Layer 2 of a small transformer language model trained on English Wikipedia (8 layers, counted from 0, width 96).
A neuron adds its activation times its output weights to the MLP's output. To switch it off is to set its activation to zero at one token and run the rest of the model.

Output weights of the MLP neurons that the questions are about. A number n stands for (n - 500) times 0.00054.
n5: 593 406 597 539 552 480 425 627 477 731 473 201 629 422 519 603 461 624 592 624 621 485 338 510 453 586 625 504 545 611 407 410 598 538 454 724 585 613 570 409 607 513 533 374 387 498 542 418 564 489 380 460 632 299 429 433 351 487 490 595 521 281 385 532 574 549 507 425 447 493 550 433 482 420 363 520 207 474 594 618 510 639 616 510 425 390 391 663 683 612 366 384 323 399 574 581
n11: 543 140 496 502 547 453 452 27 426 577 678 371 300 468 514 428 714 684 397 582 565 705 696 395 500 346 484 617 485 481 308 274 539 452 410 537 764 507 444 477 533 435 255 620 505 565 446 364 566 544 524 575 665 598 589 497 614 414 650 465 513 546 299 398 526 593 529 395 491 425 455 519 476 417 728 482 529 790 460 506 361 456 601 315 446 689 421 640 444 492 536 810 482 472 408 554
n18: 611 350 379 556 427 595 479 456 686 533 588 523 258 494 406 566 631 451 591 461 530 631 453 602 390 559 590 441 407 575 399 447 633 516 467 383 443 578 437 542 400 409 499 586 396 605 465 521 564 568 473 489 595 620 559 507 194 611 600 517 373 407 386 613 384 590 495 443 471 702 337 660 661 573 618 504 464 586 447 270 362 649 409 389 427 584 281 471 320 649 395 785 372 446 587 619
n32: 442 558 369 561 682 592 504 415 620 393 465 384 470 488 737 530 400 622 514 262 531 516 548 622 558 678 661 450 339 477 480 346 426 416 604 440 784 277 368 586 426 399 431 455 358 362 473 329 584 126 786 320 394 389 550 403 605 353 571 685 606 591 521 501 809 395 739 655 514 518 701 501 500 452 594 499 662 467 433 681 537 762 523 566 512 485 350 402 291 292 672 473 519 575 428 396
n49: 361 515 514 554 544 285 471 484 549 552 406 377 340 530 628 291 371 563 437 572 437 525 580 585 592 531 572 495 734 332 443 358 437 383 548 573 448 273 630 693 513 510 448 689 435 671 603 445 377 416 409 456 487 386 516 420 644 541 704 473 655 481 432 481 566 648 648 347 410 383 493 408 610 618 605 628 357 535 568 518 427 440 346 649 668 589 671 365 428 277 697 506 476 503 572 194
n53: 461 463 565 555 272 686 383 396 650 435 353 486 717 529 466 397 522 550 575 629 450 671 490 394 469 519 399 580 422 486 432 498 491 393 449 538 570 638 584 476 535 419 534 490 450 458 427 451 535 475 300 409 614 481 554 569 540 555 424 574 511 432 453 447 348 518 482 276 493 571 515 261 522 469 451 390 325 471 424 427 418 672 967 574 429 581 458 403 651 675 566 300 486 605 571 696
n59: 366 661 368 401 511 379 322 385 771 481 653 800 271 443 391 562 681 486 513 470 605 481 426 480 541 357 532 385 574 638 596 437 525 443 580 490 580 716 441 459 534 583 492 486 549 330 656 320 638 482 376 768 493 643 790 467 461 660 391 451 279 557 595 514 529 514 568 486 347 660 621 485 232 605 408 484 442 422 432 209 443 512 689 641 390 431 657 432 434 765 316 540 227 390 654 371
n75: 598 574 565 762 480 420 613 630 529 502 380 576 376 481 529 402 416 398 439 393 650 439 368 483 634 469 773 407 598 510 499 432 642 496 254 522 554 489 520 366 619 569 696 292 505 503 527 583 417 283 482 371 597 474 581 589 541 608 361 457 506 597 412 585 292 615 845 383 341 265 664 306 398 571 273 729 390 465 587 349 472 334 511 640 535 418 550 328 466 404 685 371 601 751 534 307
n80: 394 359 300 370 431 439 545 466 398 700 616 521 482 480 686 709 598 526 621 563 622 694 554 449 282 386 554 349 503 499 390 452 664 598 509 514 371 587 573 366 398 726 606 524 398 533 319 690 492 548 323 386 513 495 538 482 523 337 481 561 374 504 392 500 507 444 614 592 403 490 438 642 579 299 649 366 452 293 403 477 466 351 443 462 503 597 640 630 446 479 621 635 585 651 456 655
n155: 127 506 531 521 407 559 589 571 589 437 535 625 409 483 404 402 610 716 570 487 483 732 532 635 521 380 407 445 341 406 356 606 486 447 485 478 499 286 376 636 644 436 513 191 508 281 533 519 771 699 435 566 604 398 468 381 570 431 471 491 423 636 401 112 775 581 272 581 415 645 504 606 490 367 356 383 675 590 521 367 842 545 701 899 395 573 346 453 581 317 302 539 428 540 439 785
n222: 701 583 596 407 439 856 708 744 458 280 473 146 397 560 467 523 291 533 469 531 654 260 378 260 492 561 448 300 388 275 469 622 519 653 416 205 591 555 693 314 504 370 592 571 718 374 637 602 359 536 513 498 451 332 573 439 353 287 543 465 578 560 472 458 475 269 343 713 528 322 568 688 769 375 395 612 501 699 554 625 686 394 231 371 585 508 629 662 723 581 721 150 415 472 841 491
n227: 540 470 435 490 228 316 314 356 416 526 438 611 257 369 616 481 360 506 457 634 445 485 569 603 610 435 480 585 535 514 369 442 185 384 692 396 617 313 409 603 552 448 560 384 639 562 596 604 447 524 598 676 453 540 653 598 616 614 412 571 331 598 612 601 410 523 424 529 458 700 790 431 319 662 674 519 456 544 496 449 379 488 512 636 344 469 469 443 589 685 551 694 528 297 481 389
n235: 383 444 423 641 492 539 428 331 577 481 333 571 619 510 484 586 505 523 528 504 829 599 448 608 467 279 395 469 391 612 469 569 423 390 578 261 300 401 676 555 572 361 689 435 513 476 683 345 599 304 311 481 672 504 518 604 746 288 554 539 406 539 521 135 604 389 357 496 301 560 368 617 508 601 510 714 703 345 250 335 566 709 386 852 470 377 570 608 671 208 714 747 298 571 621 341
n241: 654 326 478 480 437 533 481 422 712 465 399 262 321 663 381 740 670 361 599 591 507 561 541 514 582 385 686 470 411 530 267 534 435 720 669 307 600 440 642 673 501 499 479 434 447 471 351 274 349 452 573 644 456 569 795 407 608 323 558 724 355 467 876 177 526 495 384 503 475 437 561 473 608 617 532 304 538 642 320 396 363 691 501 711 620 309 407 490 415 488 676 400 427 368 473 482
n245: 623 578 344 480 230 523 549 505 436 377 469 415 369 506 285 431 720 504 654 541 553 428 491 683 631 414 644 688 531 339 413 580 369 543 476 389 556 554 560 545 521 404 392 258 537 494 632 480 647 349 540 499 532 543 439 495 486 407 452 499 526 770 603 396 614 441 373 488 683 405 647 528 407 423 430 675 430 482 639 510 463 506 418 340 701 394 703 504 541 394 531 588 244 446 687 550
n248: 625 499 514 310 376 384 633 168 584 453 503 618 412 416 439 569 277 591 361 386 557 459 518 437 236 621 513 485 577 519 565 389 752 506 554 655 716 483 524 566 598 568 532 570 140 681 615 640 639 451 619 436 465 594 524 508 549 591 321 371 333 588 381 478 596 534 488 514 692 531 563 530 652 554 536 504 302 347 555 424 315 116 668 457 685 454 428 278 692 597 403 204 516 543 634 514

Each question names a token from some text and the token that comes next. It shows the activations a of the neurons there, in the order above. A number n stands for (n - 500) times 0.0075.

Then comes g, the gradient of the next token's log-probability with respect to the MLP's output, scaled to length 1. A neuron's effect is roughly proportional to its activation times (output weights . g). A number n stands for (n - 500) times 0.00084.

")", then " ["
a: 602 479 565 488 478 503 515 494 543 498 477 537 478 499 479 478
g: 591 434 488 495 288 518 661 391 582 544 581 408 508 229 414 384 466 570 503 771 726 446 284 543 257 534 471 594 262 502 252 572 669 630 611 552 328 426 624 640 328 421 644 600 669 558 469 301 510 629 473 535 221 414 470 514 432 829 693 520 596 411 589 482 494 518 481 675 579 426 565 444 521 584 515 439 499 447 450 608 346 537 421 409 425 531 489 608 453 696 574 464 511 622 266 348
Which two neurons, each switched off alone, lower its probability most, in order? n18, n5

"\n", then "==="
a: 487 477 489 491 544 478 479 483 518 478 477 478 480 478 485 541
g: 545 402 595 548 422 586 332 447 383 541 478 358 548 488 459 643 370 270 687 469 493 430 694 728 472 591 341 559 591 672 412 473 437 570 498 528 589 449 597 547 675 453 330 670 721 674 377 553 458 602 562 450 216 438 439 535 470 678 426 476 450 429 610 568 87 416 427 731 488 466 613 503 401 669 472 480 456 598 469 370 453 597 294 545 505 604 450 525 337 870 473 434 290 439 456 578
Which neuron, switched off, lowers the next token's probability most? n155

"phone", then " number"
a: 489 488 591 491 494 624 485 499 478 499 498 478 495 498 493 500
g: 592 314 325 668 586 406 583 477 403 628 495 506 538 563 319 477 507 510 739 333 645 463 375 442 497 399 505 313 453 348 445 325 567 711 345 605 620 506 436 422 511 591 582 283 627 417 554 333 647 719 530 328 406 686 455 614 490 554 499 574 578 553 392 548 50 702 702 455 657 551 455 352 658 599 566 335 590 501 470 366 525 486 440 524 375 741 629 524 344 496 458 417 505 586 617 465
Which two neurons, each switched off alone, lower its probability most, in order? n18, n53

" the", then " Great"
a: 479 495 490 478 479 478 500 479 539 591 491 477 477 491 480 499
g: 338 576 586 404 906 526 454 482 484 531 451 480 540 532 580 509 557 414 617 584 399 613 390 329 502 566 414 585 140 357 613 648 652 525 612 456 498 593 231 734 569 397 477 242 482 402 742 483 461 631 540 646 398 577 322 454 505 435 357 273 655 562 425 417 573 463 608 502 436 456 386 426 379 711 240 523 509 520 642 632 497 573 571 665 439 491 464 571 535 527 710 411 308 487 427 458
Which neuron, switched off, lowers the next token's probability most? n155

" happen", then "ing"
a: 478 487 489 601 533 489 477 481 486 487 489 548 479 484 479 493
g: 564 442 564 407 490 532 550 491 423 501 238 525 434 586 447 482 597 813 577 499 381 507 602 564 326 441 590 519 432 703 326 415 509 493 418 752 584 459 508 584 760 378 589 743 481 475 521 549 152 543 577 719 459 496 427 590 382 342 238 681 396 519 526 415 396 518 505 547 577 530 462 424 300 763 447 401 396 553 540 619 356 402 420 395 462 338 405 407 458 661 434 508 416 668 725 734
Which neuron, switched off, raises the next token's probability most? n32

"\n", then "\n"
a: 488 478 477 486 626 488 479 483 503 482 488 488 482 571 490 528
g: 378 472 340 409 493 697 450 362 394 477 411 495 611 452 506 657 480 275 432 557 562 557 556 593 389 717 541 492 692 503 597 348 506 537 492 503 551 141 479 601 480 530 407 750 363 429 532 355 372 468 418 345 380 353 538 573 816 456 482 540 659 375 368 523 387 356 461 437 419 676 412 689 662 796 647 645 701 344 299 584 558 314 464 687 423 531 504 618 529 611 568 567 452 398 574 471
Which neuron, switched off, lowers the next token's probability most? n49

" him", then " to"
a: 480 498 496 597 482 480 568 489 489 478 482 592 499 478 840 489
g: 681 308 358 424 407 339 415 318 395 663 614 630 484 782 421 444 632 308 500 458 202 658 530 391 604 573 417 454 442 498 527 588 563 433 458 567 792 543 408 272 561 322 505 550 469 590 660 592 696 418 583 616 333 430 381 648 332 543 571 429 613 647 513 685 535 390 375 283 359 438 373 465 487 459 605 595 611 711 544 655 579 680 479 473 617 435 394 272 524 523 421 633 539 414 525 420
Which two neurons, each switched off alone, lower its probability most, in order? n245, n227

"3", then "9"
a: 512 481 489 481 529 479 538 487 481 499 496 480 494 615 494 544
g: 588 495 588 644 473 539 442 635 605 626 173 585 648 651 408 554 523 661 558 463 433 307 300 477 601 392 381 674 438 582 490 614 357 477 489 471 429 762 711 601 433 340 709 390 542 575 493 508 289 413 397 553 237 562 514 656 359 579 616 455 461 549 428 553 573 200 499 448 645 570 665 363 431 612 522 332 520 451 645 420 562 583 527 361 390 318 286 621 641 629 549 356 430 466 613 314
Which two neurons, each switched off alone, lower its probability most, in order? n241, n11

"i", then "P"
a: 495 487 661 488 500 483 492 591 498 497 496 491 496 508 545 499
g: 484 529 591 509 480 383 500 389 368 417 695 349 649 427 356 623 492 571 702 357 624 430 504 513 586 530 251 523 345 518 610 891 576 596 463 371 152 535 473 647 544 544 535 646 678 491 626 427 635 484 353 515 373 576 564 503 530 347 532 457 343 498 501 416 675 495 431 516 433 515 411 434 503 676 666 654 646 535 501 526 487 519 569 219 484 466 237 524 528 638 541 454 150 311 572 558
Which neuron, switched off, raises the next token's probability most? n75

"nd", then "ia"
a: 522 579 483 479 493 641 479 499 489 499 500 488 491 498 490 633
g: 404 282 630 715 498 485 501 433 404 461 824 580 667 518 615 270 521 622 468 476 566 434 601 629 718 470 719 504 475 539 276 384 534 597 410 474 342 540 429 584 620 439 379 310 578 589 560 467 373 375 681 424 327 472 725 485 557 490 391 721 598 371 379 517 528 186 484 456 450 452 305 669 436 542 429 569 381 582 524 302 474 770 513 545 617 629 603 492 410 589 595 514 438 420 375 295
Which neuron, switched off, raises the next token's probability most? n248

"A", then "ma"
a: 498 485 477 493 487 478 490 478 482 496 500 494 491 497 491 498
g: 236 554 359 337 433 592 603 520 506 539 268 414 646 796 594 460 272 219 560 591 573 497 530 686 484 682 434 534 285 481 313 442 330 512 525 722 774 417 669 671 444 661 393 327 537 560 442 490 505 575 422 419 610 467 456 630 570 707 317 516 555 620 489 459 761 515 419 484 547 430 572 586 497 422 275 463 609 322 552 562 556 561 363 457 584 351 512 372 627 611 451 445 496 550 347 468
Which neuron, switched off, lowers the next token's probability most? n18

"-", then " V"
a: 484 494 483 485 482 480 478 494 489 532 498 522 493 487 498 510
g: 561 487 413 481 509 581 453 425 511 371 375 473 791 523 443 614 493 509 422 349 461 391 261 516 577 530 451 519 754 501 423 505 473 565 485 591 339 357 813 527 491 493 825 591 384 404 745 533 314 550 496 483 280 560 287 600 489 438 326 713 799 361 590 568 454 655 567 528 441 584 538 430 562 577 740 491 363 418 507 457 694 338 260 427 617 471 379 596 523 422 481 482 515 597 282 457
Which neuron, switched off, raises the next token's probability most? n155

" it", then " would"
a: 554 478 497 558 488 554 666 490 478 484 477 517 498 479 543 478
g: 556 550 658 467 306 534 447 476 374 366 567 309 591 630 471 495 737 262 311 336 572 449 408 666 418 498 649 298 563 367 762 526 358 488 441 544 604 540 543 408 509 432 693 722 585 381 531 520 417 496 355 724 337 626 626 318 824 545 502 529 800 469 287 602 684 560 442 487 535 613 420 505 346 496 527 268 414 428 560 507 610 515 466 297 453 490 494 543 594 610 519 568 368 448 379 475
Which neuron, switched off, lowers the next token's probability most? n59

"so", then "or"
a: 480 485 499 681 493 482 702 479 733 478 486 521 492 489 480 498
g: 446 346 568 572 563 790 383 245 689 533 520 526 528 670 457 552 556 370 574 567 488 592 562 494 335 695 347 452 596 694 620 618 738 504 472 514 521 380 480 458 657 379 675 685 378 421 506 292 536 361 546 446 358 439 342 632 344 351 661 527 273 519 446 571 551 632 379 353 605 468 456 494 613 554 660 485 365 365 462 554 353 364 381 501 277 758 545 358 443 355 501 503 390 567 575 771
Which neuron, switched off, lowers the next token's probability most? n80

" DF", then "-"
a: 531 525 494 478 557 492 498 480 513 496 479 638 478 679 482 647
g: 494 551 497 521 497 448 496 235 641 450 552 711 349 582 406 423 703 445 382 370 616 591 449 600 424 447 481 432 567 421 557 526 651 611 424 746 768 571 206 301 575 419 453 406 524 683 335 686 576 376 645 645 633 510 350 308 184 521 428 623 507 788 429 524 506 615 533 640 482 445 457 337 436 329 466 408 312 517 656 464 426 409 499 490 506 566 618 363 639 534 520 352 634 552 379 634
Which neuron, switched off, lowers the next token's probability most? n248

"4", then "0"
a: 515 484 490 487 568 483 636 494 506 498 478 498 494 495 491 615
g: 857 471 551 491 494 594 633 398 566 443 366 476 469 610 385 353 563 650 460 524 742 546 391 284 334 466 591 648 509 552 569 611 514 349 466 344 590 587 490 793 257 290 638 553 401 624 388 504 472 446 561 402 233 605 518 532 257 584 559 689 580 344 328 336 674 488 423 599 402 501 522 449 435 300 371 593 553 467 598 466 420 518 598 571 544 410 343 550 495 620 536 464 817 542 544 359
Which neuron, switched off, lowers the next token's probability most? n248

"le", then "ak"
a: 477 477 502 478 499 478 488 505 492 500 492 485 486 484 482 499
g: 615 408 547 365 302 413 541 554 482 399 534 337 484 563 463 416 565 639 406 694 601 475 615 405 384 554 396 523 402 476 376 691 705 646 472 341 514 464 501 527 506 315 358 564 303 543 617 502 515 309 589 705 345 497 547 597 378 544 553 370 286 712 530 675 305 645 650 527 590 490 434 403 316 429 452 233 554 363 587 641 729 458 557 300 469 628 428 555 464 814 722 549 487 567 656 345
Which neuron, switched off, lowers the next token's probability most? n235

"C", then "y"
a: 492 629 492 477 497 493 489 499 478 500 486 491 479 488 477 487
g: 289 394 520 474 375 623 434 393 385 424 543 460 615 456 490 436 631 557 453 661 614 452 316 576 406 366 656 727 735 435 547 476 523 406 426 532 493 264 316 590 564 342 498 654 701 573 532 388 437 268 687 640 470 383 594 489 345 534 436 598 558 443 474 388 424 610 358 197 716 588 353 720 447 250 645 405 581 563 426 671 563 522 378 416 796 599 606 532 532 513 542 406 486 702 498 491
Which neuron, switched off, lowers the next token's probability most? n11

"-", then "3"
a: 528 483 479 478 563 483 486 543 478 512 499 703 503 481 492 498
g: 536 651 225 349 431 483 396 356 511 440 437 326 298 332 522 468 489 753 398 529 538 426 652 504 563 466 376 574 575 428 547 944 575 338 479 389 570 677 390 540 253 379 406 656 637 534 506 607 467 679 315 411 318 720 494 424 486 560 475 486 723 424 402 382 650 579 674 549 576 385 590 343 591 467 599 393 524 675 564 563 617 430 688 662 411 595 381 548 429 430 405 559 461 476 431 529
Which neuron, switched off, raises the next token's probability most? n75

"us", then " by"
a: 549 478 479 768 496 548 483 499 484 499 497 478 497 490 481 543
g: 627 452 416 585 443 708 484 549 558 399 367 643 602 162 595 298 425 752 508 552 334 633 500 557 503 430 356 417 604 646 398 365 568 507 418 501 418 391 303 693 454 536 696 418 677 462 357 554 654 401 622 485 625 393 436 625 529 287 665 547 576 748 649 603 508 436 675 601 389 470 451 332 443 278 413 544 672 615 499 450 271 403 354 587 605 568 456 471 295 676 483 500 519 467 573 332
Which neuron, switched off, lowers the next token's probability most? n32

"ana", then "ly"
a: 477 500 615 479 499 515 488 647 500 499 498 481 497 492 614 499
g: 473 660 532 703 552 556 550 333 180 255 607 511 497 860 512 477 594 558 359 421 424 473 412 431 693 557 535 488 701 430 276 462 476 608 588 589 626 541 530 390 520 712 576 305 319 405 251 382 423 534 501 501 552 427 319 702 508 414 586 402 575 600 641 486 305 479 591 271 568 374 643 610 533 637 464 328 681 414 345 637 393 480 524 617 427 483 398 414 635 512 692 544 495 430 498 519
Which neuron, switched off, raises the next token's probability most? n18

"pt", then "]"
a: 483 554 499 499 498 545 481 658 486 500 494 492 500 497 649 498
g: 666 343 445 419 507 301 600 588 380 399 750 407 452 451 302 435 365 666 198 359 648 464 456 511 702 442 545 493 546 448 518 477 686 522 349 591 764 744 447 463 420 309 535 418 704 516 461 392 621 610 455 598 538 476 669 441 451 483 622 574 727 659 528 433 759 462 391 421 497 486 522 451 514 376 349 501 277 393 393 589 349 492 485 428 487 513 638 463 661 553 707 410 674 566 456 250
Which neuron, switched off, lowers the next token's probability most? n75

"9", then "5"
a: 479 485 478 478 579 478 480 511 493 496 494 485 486 605 496 495
g: 533 423 417 636 549 484 565 478 546 585 398 660 643 672 490 510 512 646 499 377 468 242 315 484 527 353 474 671 557 539 452 755 544 333 403 425 209 478 554 648 511 330 600 508 642 442 552 436 245 399 594 330 258 572 548 745 359 714 487 590 508 461 359 551 631 378 680 385 472 535 555 465 579 665 359 353 548 585 601 303 550 527 580 561 395 355 243 553 736 595 637 479 544 384 595 372
Which neuron, switched off, lowers the next token's probability most? n11

"4", then "1"
a: 525 478 487 556 523 478 613 488 503 496 483 488 497 487 487 512
g: 326 537 589 712 585 362 410 547 549 475 169 404 458 510 612 416 469 383 641 551 670 619 282 634 572 633 358 382 547 626 514 626 517 739 679 548 393 586 651 482 412 466 616 461 346 503 687 395 387 195 396 473 581 666 739 489 375 553 579 561 284 382 574 383 520 691 400 408 571 593 594 410 187 600 408 685 424 630 483 507 582 360 566 438 493 463 460 478 399 523 650 417 444 466 549 337
Which neuron, switched off, lowers the next token's probability most? n59